Layer 3 of a small transformer language model trained on English Wikipedia (14 layers, counted from 0, width 96).
In attention head 2, each number of a token's query is one row of weights dot the token's vector x plus its bias. The head spreads its attention over the tokens so far by the softmax of query dot key.

Query weights of the head. A number n stands for (n - 500) times 0.0023.
q0 (bias -0.019): 520,504,473,440,603,550,562,465,457,487,448,578,519,482,483,541,507,491,440,521,543,451,524,473,515,535,521,461,511,509,476,431,493,524,524,500,528,517,568,542,527,537,509,522,514,538,479,473,416,530,458,489,568,457,478,508,516,495,573,539,421,531,487,428,483,552,384,567,525,489,458,554,503,424,467,397,448,435,463,421,421,454,530,542,511,560,425,502,569,527,611,556,599,428,464,452
q1 (bias -0.034): 456,509,515,435,421,539,526,466,471,616,486,574,475,462,470,460,461,601,461,492,438,514,479,373,570,536,558,523,398,557,422,485,525,401,594,505,456,471,555,519,569,531,369,462,513,466,387,521,487,541,455,478,501,514,535,491,588,582,566,570,493,526,502,331,488,570,402,587,509,625,498,553,491,535,484,440,568,431,515,412,462,486,529,414,557,551,532,436,519,556,482,571,540,455,439,429
q2 (bias 0.047): 386,491,480,485,585,596,522,492,495,524,547,375,539,636,442,473,510,471,517,573,523,536,488,428,580,492,484,474,504,496,450,475,528,412,422,470,597,410,502,699,591,597,511,445,457,421,485,345,389,445,471,489,491,474,566,487,486,545,554,560,464,437,437,503,544,567,403,503,487,464,474,489,498,422,484,481,503,443,448,486,405,351,569,496,511,549,512,546,521,552,488,598,600,476,466,501
q3 (bias 0.029): 492,461,499,490,597,513,480,474,594,516,407,383,590,533,510,464,557,515,478,533,551,542,516,589,518,513,425,580,557,437,467,512,438,515,537,488,543,632,485,415,419,568,508,476,500,551,424,568,497,422,421,495,469,482,553,520,429,564,483,389,449,470,465,445,529,506,565,443,448,472,462,502,491,553,513,529,494,546,437,512,495,532,470,607,502,639,502,440,485,541,460,518,555,457,457,567
q4 (bias 0.030): 558,337,421,439,487,374,332,617,562,535,499,458,486,480,533,524,580,568,640,428,434,524,432,693,419,470,588,458,391,439,414,494,429,533,556,553,512,409,387,655,574,484,448,471,455,522,546,638,457,519,388,601,556,516,446,527,444,429,427,567,586,601,540,470,430,552,571,496,404,518,509,411,493,538,565,581,460,550,538,590,525,543,465,421,463,508,496,604,463,510,459,526,409,522,565,412
q5 (bias 0.167): 378,539,495,390,511,517,549,521,577,448,397,457,516,554,501,564,473,512,487,447,485,569,636,495,524,513,514,422,547,517,448,425,541,449,439,532,570,445,499,538,516,531,502,513,661,491,444,510,451,556,457,444,416,583,449,537,513,455,475,460,450,597,512,369,538,581,430,518,468,462,436,451,526,468,464,479,482,510,573,475,424,570,396,487,547,602,473,532,515,460,540,534,477,447,416,509
q6 (bias 0.165): 375,495,422,476,445,543,404,501,554,494,390,484,430,581,508,525,466,466,503,507,366,550,480,562,480,448,435,449,383,471,461,535,418,465,508,562,530,590,451,631,535,474,413,553,417,455,558,562,507,517,523,588,617,468,515,447,484,477,502,528,575,563,493,534,564,528,561,444,475,476,501,480,521,556,446,591,446,564,552,517,546,415,483,480,624,516,518,519,568,440,479,438,349,574,612,482
q7 (bias 0.197): 505,560,525,418,604,505,658,534,511,421,440,452,503,499,568,425,535,465,480,416,507,470,526,464,505,503,395,445,543,589,577,614,560,510,387,529,532,456,572,511,450,426,510,486,599,436,421,514,520,553,597,484,455,563,499,440,569,593,435,447,433,472,468,382,558,531,348,547,533,521,510,651,439,536,494,484,431,449,478,507,462,494,522,526,582,474,400,579,591,598,539,479,575,470,564,517
q8 (bias 0.278): 517,572,559,528,537,526,412,509,469,428,460,510,556,511,588,554,326,559,561,453,593,534,555,640,349,473,443,558,431,594,449,542,429,402,381,594,408,451,556,449,515,402,568,488,474,518,533,588,387,471,417,340,599,493,591,474,508,537,486,546,537,562,455,622,491,403,443,428,518,562,424,490,547,520,568,519,495,537,505,393,568,615,437,417,579,535,635,532,494,430,507,607,592,447,534,515
q9 (bias 0.076): 493,404,516,580,492,352,546,578,451,495,512,547,445,514,430,622,451,599,543,536,412,483,458,447,410,547,423,483,442,497,538,632,527,486,597,548,510,556,583,521,561,370,556,488,534,471,499,425,550,473,578,505,470,537,428,532,564,474,480,537,519,516,570,522,577,561,345,515,473,483,460,523,543,488,555,487,588,489,480,431,393,582,554,405,574,570,320,531,397,503,465,503,500,531,461,471
q10 (bias 0.016): 572,495,494,392,480,494,436,471,591,522,579,466,483,361,580,510,578,417,580,421,574,496,406,392,488,443,482,461,640,444,607,296,541,463,514,467,536,594,431,465,507,536,466,596,535,483,408,375,479,538,453,509,371,394,580,433,405,595,563,440,512,514,524,503,261,647,487,325,483,507,529,560,433,366,554,537,390,472,428,482,526,552,578,498,373,502,536,410,465,396,478,357,411,414,451,426
q11 (bias -0.276): 522,468,478,514,538,478,534,427,497,520,522,460,555,518,494,413,525,539,523,512,492,388,600,469,501,440,460,530,539,533,495,576,440,485,534,460,518,566,531,441,689,370,491,516,487,409,470,405,500,471,513,543,616,574,538,539,502,504,490,414,480,501,563,499,503,507,587,483,514,521,492,481,439,495,431,486,515,556,422,407,426,432,412,465,505,521,524,511,444,489,428,526,531,489,429,461
q12 (bias -0.033): 327,424,572,361,562,336,513,550,441,571,528,547,578,402,524,505,510,400,461,479,284,521,538,337,513,396,597,453,407,589,578,438,427,582,305,490,605,565,657,417,472,503,420,269,631,580,423,503,528,550,565,563,428,530,558,524,451,416,493,568,514,386,401,375,494,558,555,553,428,446,514,454,523,606,476,650,549,324,421,509,427,534,587,528,562,498,538,673,632,469,572,386,472,458,422,536
q13 (bias -0.222): 604,523,558,550,602,569,520,511,424,507,577,570,402,514,452,379,501,478,557,570,486,515,613,520,572,524,468,471,571,467,639,589,521,546,540,449,480,448,452,487,492,523,537,515,573,579,552,478,509,432,626,351,639,552,422,548,504,520,483,473,500,510,573,644,674,453,558,550,639,529,445,387,486,481,366,529,437,481,546,567,529,462,485,494,421,513,500,350,417,574,554,515,720,435,461,524
q14 (bias -0.049): 507,529,482,510,410,458,532,482,530,580,468,383,507,555,518,508,593,567,468,466,471,525,556,549,476,523,507,587,550,520,362,525,380,395,512,527,538,515,452,494,451,470,595,530,549,449,470,381,474,619,252,438,543,597,488,523,435,472,580,580,502,573,399,590,387,536,584,385,572,461,442,506,463,470,542,522,611,442,541,483,480,571,487,527,472,461,609,461,439,479,361,539,456,487,480,576
q15 (bias 0.348): 452,416,495,488,339,647,329,590,589,383,601,459,411,463,530,507,397,460,493,516,575,612,451,494,491,547,596,538,416,609,547,448,509,518,455,521,581,457,565,539,374,588,523,561,679,613,513,523,523,447,538,465,403,406,533,448,621,634,531,570,494,531,542,567,461,339,496,545,431,510,523,474,580,532,525,442,412,468,519,560,634,510,588,494,513,469,461,552,532,518,513,421,446,539,550,578
q16 (bias 0.227): 345,577,571,421,458,475,513,501,470,493,530,566,515,456,557,503,466,446,467,502,331,528,415,411,501,431,419,508,361,589,527,428,432,484,531,491,571,521,527,463,434,568,497,452,511,450,429,505,600,590,438,450,463,426,554,463,491,573,466,352,445,519,441,452,430,553,477,507,417,573,385,537,514,495,457,525,572,426,565,435,471,417,536,400,568,517,552,467,531,507,528,563,495,477,518,538
q17 (bias -0.289): 556,505,510,435,595,407,637,516,447,611,451,393,502,602,451,328,690,429,513,514,544,565,485,535,496,643,531,459,649,412,442,538,529,619,506,441,536,545,401,573,456,499,511,393,426,383,492,414,469,561,499,561,495,494,512,464,421,515,461,589,469,478,410,468,511,457,527,552,478,477,513,424,377,646,379,593,588,453,497,520,450,570,529,554,439,554,550,552,466,617,522,353,455,366,445,428
q18 (bias 0.375): 430,484,461,442,522,569,565,591,540,424,509,616,545,580,542,636,538,476,508,539,495,486,461,519,513,554,514,456,535,470,505,472,486,538,382,486,587,575,522,458,505,618,487,539,556,438,541,543,477,542,568,400,349,291,488,433,545,489,493,484,491,464,443,424,486,332,401,554,538,540,494,497,518,498,492,477,572,473,677,467,492,536,546,448,554,526,478,582,607,491,557,508,437,473,571,498
q19 (bias -0.009): 564,469,473,486,602,497,442,608,401,714,520,538,575,537,424,526,592,494,343,315,538,387,464,689,451,721,429,587,619,449,376,409,567,461,465,533,449,569,417,543,421,445,522,314,425,532,482,502,425,603,321,511,397,698,600,455,495,440,516,637,601,549,550,315,579,582,456,443,481,508,453,460,334,607,489,450,500,476,721,566,456,517,439,657,402,523,387,476,504,700,670,358,563,475,362,461
q20 (bias -0.178): 461,438,328,420,653,664,562,424,501,464,539,402,565,560,530,488,586,538,551,512,623,475,549,369,609,387,596,574,631,460,427,395,495,466,589,455,438,537,436,385,737,451,503,445,417,342,542,372,409,490,529,390,469,371,401,564,417,441,464,634,562,450,475,475,477,485,680,408,537,569,510,510,494,397,467,533,485,560,609,421,618,540,449,439,492,491,557,483,461,480,455,569,558,512,381,452
q21 (bias -0.025): 571,487,501,593,453,518,471,553,572,370,713,620,485,662,471,671,529,565,516,431,388,504,592,597,451,660,404,550,593,456,787,579,460,451,402,493,633,596,524,397,543,676,568,594,522,544,658,441,533,345,582,441,340,521,604,359,507,454,563,490,494,506,521,567,406,418,317,536,616,567,587,546,634,484,545,445,662,507,599,558,392,412,500,501,460,492,465,551,534,478,465,647,593,572,657,636
q22 (bias 0.071): 575,467,571,371,506,411,411,555,740,394,493,408,415,537,466,510,361,318,475,507,374,437,446,431,502,494,524,511,382,601,441,471,352,470,444,537,577,527,408,468,475,449,611,534,531,552,534,652,532,452,556,506,474,617,546,518,579,448,579,442,483,542,443,560,601,474,506,640,492,537,659,535,515,503,503,524,496,477,566,432,751,578,584,411,466,358,485,477,475,496,532,461,576,693,588,549
q23 (bias 0.115): 491,465,583,753,505,568,573,537,739,420,635,437,361,627,454,513,586,322,507,563,665,466,281,411,597,413,499,554,405,651,532,610,570,410,423,480,679,498,562,356,527,527,555,608,604,390,547,513,503,315,669,558,397,313,460,506,477,422,460,338,551,453,432,418,510,486,625,505,508,621,665,447,511,441,631,267,496,580,336,360,405,641,547,596,633,523,463,495,371,678,601,650,504,301,441,435
q24 (bias -0.304): 645,548,628,492,575,548,573,378,411,978,350,316,506,611,532,437,497,632,535,277,501,508,496,852,552,605,868,636,550,408,493,525,501,451,531,565,397,647,225,407,468,468,418,242,476,524,489,336,395,530,472,615,677,531,540,560,406,654,458,566,542,315,613,573,582,658,445,412,470,490,425,644,285,394,186,351,815,414,572,611,538,508,420,555,367,355,566,371,347,628,579,688,483,494,260,422
q25 (bias 0.032): 415,598,370,693,346,545,249,613,464,316,556,326,276,534,602,674,332,254,517,403,583,560,411,426,566,623,214,587,556,456,615,327,506,353,654,388,556,332,555,627,553,736,333,572,636,664,540,330,627,590,660,429,389,484,420,570,493,407,525,465,463,279,579,520,659,448,417,421,494,568,758,688,404,605,470,526,443,507,517,275,447,376,777,577,485,576,613,457,587,653,570,463,447,492,473,420
q26 (bias -0.018): 532,538,517,498,482,682,260,586,473,310,504,660,360,606,435,657,382,467,456,448,422,538,479,775,516,546,313,647,306,356,536,452,388,542,514,436,534,534,516,582,426,508,472,444,537,622,530,443,335,451,599,548,590,484,329,391,664,626,340,359,426,93,466,546,796,360,367,469,744,503,568,406,369,424,407,535,539,577,591,381,262,566,502,605,444,528,599,424,372,470,599,473,633,352,452,519
q27 (bias 0.193): 527,649,607,707,335,831,451,629,706,88,583,569,370,473,318,515,431,325,663,737,451,653,724,388,559,555,418,500,424,433,557,622,535,508,277,560,527,351,559,527,323,731,537,716,745,652,577,344,620,505,722,545,310,552,324,632,815,539,501,454,287,610,473,641,510,234,353,559,660,421,653,671,557,537,610,617,372,614,557,527,690,552,618,640,522,623,421,579,754,304,554,269,411,352,645,677
q28 (bias -0.115): 584,689,608,386,576,229,556,554,502,775,515,531,659,581,408,198,653,594,480,394,612,551,557,570,463,379,498,435,412,531,581,384,411,537,520,370,884,557,467,745,332,611,444,197,415,542,570,308,299,384,620,431,538,199,514,735,364,426,679,643,543,701,433,350,652,720,749,616,459,482,394,353,468,428,338,550,685,374,612,352,466,876,391,450,249,594,590,444,249,529,347,584,487,395,391,279
q29 (bias 0.224): 610,602,582,631,564,503,441,592,518,432,457,435,637,469,417,573,502,404,567,652,522,597,666,449,372,428,528,477,407,606,399,537,370,475,458,279,488,402,395,415,572,519,698,650,876,558,641,545,550,464,491,444,417,280,314,435,504,466,557,640,463,607,570,568,504,329,378,466,439,476,494,300,589,418,732,453,516,620,330,526,569,639,493,630,624,538,519,435,535,337,482,612,587,680,708,606
q30 (bias -0.085): 353,601,544,580,424,332,442,386,510,493,656,600,421,378,490,500,538,532,486,640,430,481,404,467,428,629,334,400,516,579,383,607,600,532,533,491,578,517,508,530,395,505,473,503,584,559,548,578,578,573,521,558,502,408,458,564,399,506,444,530,405,470,436,397,509,290,397,448,643,575,444,469,519,623,431,599,498,378,400,559,424,476,605,383,507,473,520,308,477,431,462,411,499,693,569,455
q31 (bias 0.074): 438,468,555,547,663,600,707,546,457,183,614,626,566,590,644,272,407,445,336,732,756,599,604,433,478,381,426,673,598,510,532,530,537,295,487,440,667,373,352,339,558,598,710,629,618,376,502,508,600,398,707,664,530,211,291,832,448,456,480,347,347,576,569,395,564,428,359,397,479,617,704,537,768,432,392,670,520,478,456,590,590,330,515,610,480,485,569,297,529,461,377,229,433,402,547,448

Each question shows a short text with each token's key, already scaled and adjusted for position as the last token sees it. A number n stands for (n - 500) times 0.0065.

Then comes the last token's vector x. A number n stands for (n - 500) times 0.0039.

0 "He": 589,555,442,524,560,417,611,485,551,549,467,349,484,445,553,568,644,347,817,480,302,458,482,525,469,497,503,484,478,559,434,520
1 " married": 494,493,444,536,553,437,573,588,553,478,496,431,476,455,491,740,656,335,847,500,356,504,573,465,482,472,486,505,484,519,444,519
2 " Alice": 421,567,443,525,539,510,592,549,531,520,449,316,474,467,525,599,633,340,781,466,300,466,519,496,469,504,487,532,483,544,380,510
3 " Ellis": 399,477,404,497,537,539,618,594,549,557,471,306,462,412,591,595,657,335,743,459,339,486,513,502,501,529,495,510,497,543,388,497
4 "on": 484,432,506,478,534,540,519,565,502,555,466,411,453,465,506,568,654,342,818,493,289,447,510,517,460,498,476,511,468,536,362,513
5 " in": 497,424,467,405,515,649,546,650,508,419,454,246,488,433,496,665,569,342,817,515,347,520,533,493,476,523,489,465,494,548,465,490
6 " ": 571,466,488,473,519,638,530,599,495,523,475,385,407,437,450,547,649,299,850,472,342,498,466,510,467,528,497,511,463,553,421,522
7 "1": 675,582,612,447,500,442,508,664,508,640,460,361,483,484,472,604,548,346,728,470,338,536,444,506,508,544,504,511,465,564,461,524
x: 340,562,569,483,524,672,470,540,554,555,320,490,643,494,526,438,427,326,445,450,659,415,422,489,503,546,496,409,321,565,441,560,617,269,410,668,502,507,557,454,505,748,578,398,577,550,533,526,396,425,475,583,470,313,532,434,553,541,488,497,534,487,400,569,514,504,477,483,425,458,445,422,466,504,437,514,469,486,568,543,429,794,616,492,491,609,359,561,463,467,500,345,454,576,616,560
Which token does the last token look at most, and with what share of its attention? 5 " in", with about 50%

0 " at": 567,496,492,558,537,447,596,517,547,462,457,408,469,470,447,608,596,357,699,527,397,520,522,504,478,509,501,484,497,529,447,490
1 " age": 474,500,484,481,541,546,491,499,501,463,490,315,479,466,511,586,563,485,795,497,353,491,507,503,483,497,465,509,487,542,447,512
2 " ": 491,542,485,507,538,512,531,509,494,524,474,417,433,467,488,532,581,365,753,470,362,504,472,508,474,522,491,506,471,544,442,520
3 "1": 380,524,420,468,459,490,547,544,526,572,465,419,482,486,542,574,537,369,644,470,374,541,470,509,507,537,500,501,476,553,464,523
4 "4": 484,457,511,454,468,493,523,525,500,555,484,453,436,499,553,576,568,388,692,486,328,503,468,518,497,514,482,511,485,546,422,527
5 " and": 499,485,472,447,487,537,545,590,535,489,462,424,458,490,473,614,631,411,752,469,373,487,466,513,485,491,508,472,472,524,459,509
6 " joined": 542,508,524,466,499,569,522,572,517,502,479,423,475,442,478,598,618,355,772,504,353,495,521,500,493,498,483,492,482,529,448,498
7 " the": 587,524,553,529,477,604,539,624,451,455,477,355,463,426,479,656,569,407,699,477,384,487,494,506,484,507,497,493,488,496,467,498
x: 454,490,673,499,651,595,399,471,507,406,474,460,357,428,558,531,461,545,532,523,612,429,399,508,580,439,498,526,412,480,575,507,482,449,552,379,588,517,490,577,496,537,634,623,500,495,453,415,551,593,520,462,344,20,491,581,447,637,544,402,391,392,572,435,623,446,414,517,478,560,535,476,431,524,456,517,498,486,402,414,534,504,519,421,476,548,508,395,447,505,450,455,426,525,452,522
To which token does the last token give the most attention? 7 " the"

0 "–": 538,538,557,558,519,494,547,522,532,622,502,445,465,456,471,541,568,346,702,512,361,516,499,493,466,524,483,509,479,529,413,496
1 "0": 540,589,487,547,496,534,547,583,544,615,462,452,483,513,488,561,601,339,660,485,394,542,477,512,501,530,490,525,489,522,421,514
2 ")": 447,513,430,527,488,558,569,539,549,545,483,406,473,472,543,576,627,363,730,493,340,532,514,505,498,509,492,502,483,533,436,507
3 " Lost": 422,479,459,484,537,520,544,547,500,544,469,377,472,466,508,604,587,372,723,471,321,479,501,488,484,500,486,511,482,521,431,506
4 " semi": 511,421,502,436,553,584,530,642,491,523,470,401,478,444,515,606,610,391,667,498,339,475,515,502,492,510,477,511,487,534,441,510
5 "-": 566,464,491,457,500,545,522,603,437,551,484,364,421,523,518,558,514,329,722,494,348,500,538,503,483,518,486,500,489,491,435,509
6 "play": 595,535,551,458,506,563,506,574,532,554,482,424,491,434,465,542,620,435,716,498,350,479,501,500,480,502,467,517,481,544,404,504
7 "off": 512,569,547,509,500,549,513,599,484,556,476,421,484,448,510,575,613,401,722,507,326,480,505,509,485,523,490,490,484,551,419,515
x: 493,519,473,419,581,668,412,554,422,381,419,517,433,327,401,514,388,475,411,545,462,573,545,451,237,472,465,438,489,513,340,463,517,334,342,365,542,282,371,580,459,644,586,497,513,640,596,452,569,567,398,523,468,527,583,367,497,564,637,413,341,496,409,443,485,439,275,515,489,426,496,537,504,496,537,493,342,543,426,565,367,491,522,470,463,440,558,512,534,508,606,524,481,572,472,423
Which token does the last token look at most, and with what share of its attention? 4 " semi", with about 30%

0 "===": 554,519,533,495,542,455,562,489,513,587,478,367,449,508,517,510,513,427,640,491,446,511,499,499,486,504,495,494,518,516,498,497
1 "\n": 501,518,495,529,536,491,558,522,549,517,497,409,442,459,531,561,585,406,649,496,440,503,497,501,498,500,496,500,495,518,473,497
2 "Dur": 485,502,501,506,518,494,536,499,505,470,506,355,473,536,518,570,583,413,668,502,441,507,501,504,497,517,488,496,497,515,463,498
3 "ing": 464,489,470,500,519,522,526,513,507,519,486,454,498,459,493,545,561,439,667,489,391,470,502,498,478,497,487,496,491,541,456,498
4 " his": 476,490,513,477,535,566,560,550,488,504,481,418,482,460,509,564,532,427,670,486,443,450,529,512,486,490,497,497,501,504,526,498
5 " time": 508,502,497,492,500,538,521,509,503,525,506,438,482,484,507,536,579,445,679,498,411,466,514,494,480,503,475,503,485,520,445,498
6 " as": 511,487,504,472,513,587,533,607,504,528,496,424,489,506,494,591,565,403,630,478,427,480,498,488,491,483,497,499,495,513,472,485
7 " assistant": 522,528,542,510,494,553,516,583,504,529,489,455,489,456,506,571,574,435,659,490,401,471,507,501,497,497,491,509,492,510,443,500
x: 463,504,616,475,509,804,458,467,461,249,626,535,378,502,451,698,525,460,399,564,458,629,562,524,677,623,495,562,560,554,405,581,581,370,454,310,555,399,450,636,476,675,499,708,608,668,478,444,492,552,412,532,396,473,600,541,539,575,485,516,342,518,493,437,514,405,286,467,512,557,493,506,520,534,535,344,316,578,476,541,459,454,551,510,426,539,564,508,569,566,406,590,512,518,586,487
Which two tokens does the last token look at most, in order? 2 "Dur", 7 " assistant"

0 "4": 572,498,467,529,506,529,536,528,536,538,467,457,462,507,532,593,570,379,681,496,362,509,482,515,498,525,483,506,481,530,436,518
1 ".": 482,598,460,527,528,500,574,530,557,563,472,443,449,523,479,586,521,384,692,482,367,511,506,511,492,478,505,492,497,505,455,506
2 "5": 472,537,464,497,490,529,535,558,524,536,473,417,450,521,522,558,557,380,687,495,372,510,492,513,490,521,478,518,499,522,412,521
3 "4": 464,504,494,469,485,533,522,550,512,540,482,433,452,529,536,546,559,394,706,501,358,512,491,517,499,517,477,508,485,526,417,524
4 " |": 501,469,431,459,479,566,553,566,512,568,495,411,447,485,526,592,580,377,712,486,394,498,503,500,487,518,493,481,496,515,450,505
5 " Lost": 543,461,499,464,521,560,528,560,495,529,479,379,473,471,507,591,584,391,692,476,340,481,501,489,487,498,488,508,486,517,439,505
6 " playoff": 589,517,543,477,502,594,526,611,498,570,484,435,472,450,510,572,575,401,688,461,371,475,527,485,494,496,482,509,497,511,445,500
7 " vs": 523,588,543,481,496,607,487,576,515,545,488,397,476,470,463,574,585,388,648,484,340,494,496,486,496,492,482,507,476,511,459,503
x: 690,550,328,684,498,560,549,600,471,348,450,514,474,550,371,508,449,429,453,578,496,602,526,528,560,538,495,528,568,600,468,551,527,433,642,346,553,494,435,510,447,697,565,644,685,362,523,605,436,592,486,484,396,335,502,398,697,491,587,417,599,523,372,547,594,413,356,532,421,535,409,570,553,495,447,366,525,489,346,529,570,483,543,496,596,503,376,474,453,491,590,517,423,499,579,455
Which token does the last token look at most, and with what share of its attention? 0 "4", with about 20%

0 "ists": 527,528,491,514,518,473,533,501,539,516,487,447,478,466,519,536,587,406,703,475,396,478,517,495,483,509,484,511,481,525,429,505
1 " also": 517,510,491,501,517,508,540,492,517,516,465,426,455,491,482,562,596,436,698,453,387,474,492,494,476,508,490,484,485,519,472,490
2 " used": 470,519,464,497,517,517,518,524,520,522,474,449,475,449,505,571,574,404,717,485,384,483,523,492,495,498,481,507,483,510,444,499
3 " Fe": 408,469,472,445,541,528,547,589,533,549,497,409,502,450,535,549,566,409,624,488,391,482,491,505,507,505,482,514,483,526,466,508
4 "ather": 493,450,476,497,524,524,523,541,515,531,485,423,462,489,488,545,612,403,687,507,375,480,506,506,484,510,497,508,500,511,433,502
5 "'": 562,429,553,498,534,601,533,581,494,564,478,408,464,414,488,541,516,437,645,490,414,462,546,488,518,488,497,489,496,494,486,496
6 "s": 524,522,492,484,501,517,523,537,501,510,500,438,495,485,499,535,582,414,720,480,379,481,511,496,478,511,491,518,471,538,447,508
7 " services": 522,530,516,495,496,536,521,539,513,536,491,437,498,442,493,548,576,445,713,475,387,478,521,488,481,509,481,516,481,522,435,496
x: 506,502,577,524,541,588,582,521,529,342,557,534,402,483,481,571,322,514,571,666,586,625,401,616,545,627,470,613,575,608,410,459,544,336,507,476,458,428,590,693,517,445,461,677,449,565,549,575,519,617,556,439,382,519,412,438,585,550,437,378,460,605,402,475,446,404,317,558,482,423,471,377,537,540,489,310,341,461,433,507,485,534,664,479,562,686,498,472,583,573,523,567,580,639,621,567
Which token does the last token look at most, and with what share of its attention? 6 "s", with about 30%

0 "1": 632,502,461,566,501,535,561,524,556,560,456,446,478,467,539,602,571,339,740,485,332,511,479,505,502,538,476,514,480,536,416,515
1 "4": 545,564,451,506,507,526,538,540,532,584,467,429,432,514,542,608,588,348,744,493,313,498,468,513,497,526,478,512,478,542,412,521
2 "4": 465,561,467,470,507,538,529,543,523,567,466,423,434,526,541,603,596,353,750,506,319,505,478,519,499,531,473,508,474,541,414,526
3 " |": 442,474,397,488,495,601,570,568,519,588,487,400,431,485,528,645,610,341,771,482,360,493,498,500,483,522,493,478,492,519,436,506
4 " ": 451,453,466,482,539,577,534,570,489,529,472,403,426,466,467,550,612,333,790,471,338,503,472,509,468,524,492,505,468,542,433,522
5 "5": 550,397,525,415,484,503,505,617,503,569,462,346,421,525,514,628,558,369,708,482,357,529,452,512,499,526,492,517,490,540,429,532
6 "0": 615,494,581,469,472,513,503,623,501,552,460,414,468,479,528,611,610,360,719,468,362,525,464,520,506,530,468,520,493,527,414,527
7 " |": 509,544,568,428,451,507,533,621,486,587,503,389,435,469,532,620,613,342,773,485,361,495,500,501,483,528,487,476,492,525,434,507
x: 430,562,516,462,438,702,407,567,531,341,411,433,557,453,575,539,543,606,482,347,520,614,473,643,437,420,436,498,336,539,427,539,387,393,634,528,372,476,442,632,458,511,586,608,448,388,515,563,496,716,378,490,462,267,499,430,323,557,380,513,477,479,504,457,424,487,391,470,381,508,376,496,488,558,602,477,415,559,610,364,501,580,481,433,484,529,484,529,547,553,522,571,374,761,524,450
To which token does the last token give the most attention? 3 " |"

0 " |": 562,548,497,604,531,568,592,508,551,590,477,394,432,498,515,641,608,327,792,478,366,498,502,502,477,520,495,482,491,518,432,503
1 " ": 539,563,484,539,555,466,565,542,509,532,462,398,422,468,460,533,602,323,809,466,349,509,464,507,467,523,491,513,465,544,429,521
2 "1": 426,627,374,500,471,518,563,587,568,584,452,392,488,502,516,600,518,353,706,467,337,541,459,511,499,537,494,508,472,554,456,520
3 "4": 408,478,466,432,486,531,530,569,527,578,480,433,429,509,542,594,564,359,749,489,301,501,453,526,489,518,470,518,482,557,414,527
4 "4": 483,459,533,464,482,547,527,540,505,560,489,426,421,485,532,552,585,366,782,505,319,491,482,533,491,532,457,511,481,545,395,526
5 " |": 558,471,462,405,460,567,561,605,511,588,494,390,438,462,539,621,604,334,781,481,351,492,498,501,482,528,485,479,491,529,423,507
6 " ": 586,482,507,465,508,609,514,595,479,534,475,378,428,458,481,547,596,326,798,466,327,504,477,506,473,524,490,507,465,542,418,526
7 "7": 593,603,608,488,486,484,488,598,516,580,471,353,437,491,525,612,566,356,736,469,338,516,469,525,502,525,489,505,493,549,420,524
x: 237,546,605,366,513,586,387,590,562,562,317,476,538,614,605,524,447,408,424,499,433,472,558,407,327,535,506,499,342,538,496,501,462,398,514,681,618,473,521,428,422,546,423,534,573,548,517,496,448,481,425,613,417,342,632,525,448,619,516,601,468,529,349,565,507,406,399,585,487,503,494,499,503,493,469,411,498,528,588,610,670,551,557,367,470,755,539,606,498,522,590,410,398,504,598,472
Which token does the last token look at most, and with what share of its attention? 0 " |", with about 50%

0 "9": 597,518,458,530,497,540,538,505,560,554,466,465,459,452,522,618,594,333,775,477,316,500,474,524,499,532,475,512,487,524,407,512
1 "0": 560,589,465,510,489,555,554,529,548,575,450,435,490,474,535,583,594,323,753,484,321,516,478,516,513,543,481,517,498,528,412,510
2 "8": 440,567,446,475,488,537,534,543,533,574,466,433,478,469,551,608,578,333,776,474,317,507,484,521,506,534,475,500,482,544,414,515
3 "–": 455,498,434,505,537,557,553,565,491,620,495,419,464,390,480,568,587,320,722,514,304,499,508,492,482,533,487,499,464,528,411,497
4 "1": 365,408,441,438,481,469,540,616,507,652,454,422,517,455,485,592,548,349,680,484,364,538,477,510,512,545,498,512,469,547,441,516
5 "9": 565,438,573,460,483,489,514,569,478,611,491,442,422,425,504,608,589,358,728,455,329,494,456,532,503,530,475,506,493,520,413,516
6 "7": 584,501,570,505,480,460,520,543,501,581,499,468,463,420,522,582,574,365,778,481,328,486,493,523,501,534,463,512,501,550,388,521
7 "6": 534,546,537,516,491,465,510,543,511,549,488,453,452,456,514,591,593,353,798,489,314,465,481,515,495,529,465,516,492,536,382,520
x: 318,528,512,392,447,554,424,590,560,558,528,492,473,487,382,578,498,505,494,569,369,595,407,347,461,555,463,500,386,534,452,527,553,461,578,412,576,518,525,474,448,517,565,535,332,458,413,639,411,545,564,464,277,455,607,436,480,451,464,599,612,557,478,343,636,435,318,586,375,552,494,595,477,479,438,358,515,381,604,573,617,561,551,270,396,537,611,525,598,412,679,428,359,628,529,410
Which token does the last token look at most, and with what share of its attention? 3 "–", with about 40%

0 "),": 531,508,509,579,522,549,585,509,550,531,481,401,471,536,547,603,610,382,697,493,404,510,517,496,503,510,495,506,490,510,460,496
1 " in": 534,548,452,546,544,504,570,547,503,461,460,389,490,456,492,603,554,405,715,502,396,505,523,496,482,514,491,481,493,534,462,488
2 " a": 490,532,475,484,548,546,569,560,538,477,484,395,480,461,466,607,511,420,749,474,368,488,511,512,491,492,484,487,491,501,463,498
3 " process": 463,490,489,473,520,524,521,497,541,505,489,441,452,465,493,549,616,437,727,483,372,474,504,508,485,511,479,511,479,528,411,500
4 " called": 469,454,472,466,525,550,548,595,535,541,463,462,484,450,476,606,597,392,738,473,412,474,496,499,500,481,492,508,490,497,450,495
5 " carbon": 568,447,516,451,517,604,534,612,519,539,471,392,484,435,519,562,583,413,666,492,378,493,502,503,490,518,479,510,490,521,439,505
6 "ate": 544,516,519,468,502,520,511,552,518,518,486,456,492,457,501,566,572,395,705,505,349,455,503,500,487,506,478,518,490,525,410,501
7 " ": 546,533,510,489,500,595,509,573,490,521,488,416,442,463,471,530,589,377,727,481,391,494,483,504,479,518,492,512,477,531,442,512
x: 375,557,597,576,285,560,525,460,511,398,473,397,526,459,419,475,458,363,556,578,637,538,460,398,407,451,363,544,443,580,491,493,544,420,471,570,462,468,608,452,291,520,608,521,666,424,431,461,637,644,544,406,315,350,535,498,450,493,458,478,420,641,381,392,573,589,404,594,383,572,443,444,515,563,647,547,472,460,527,436,447,576,492,437,559,552,516,507,528,475,542,508,498,475,340,600
Which two tokens does the last token look at most, in order? 7 " ", 5 " carbon"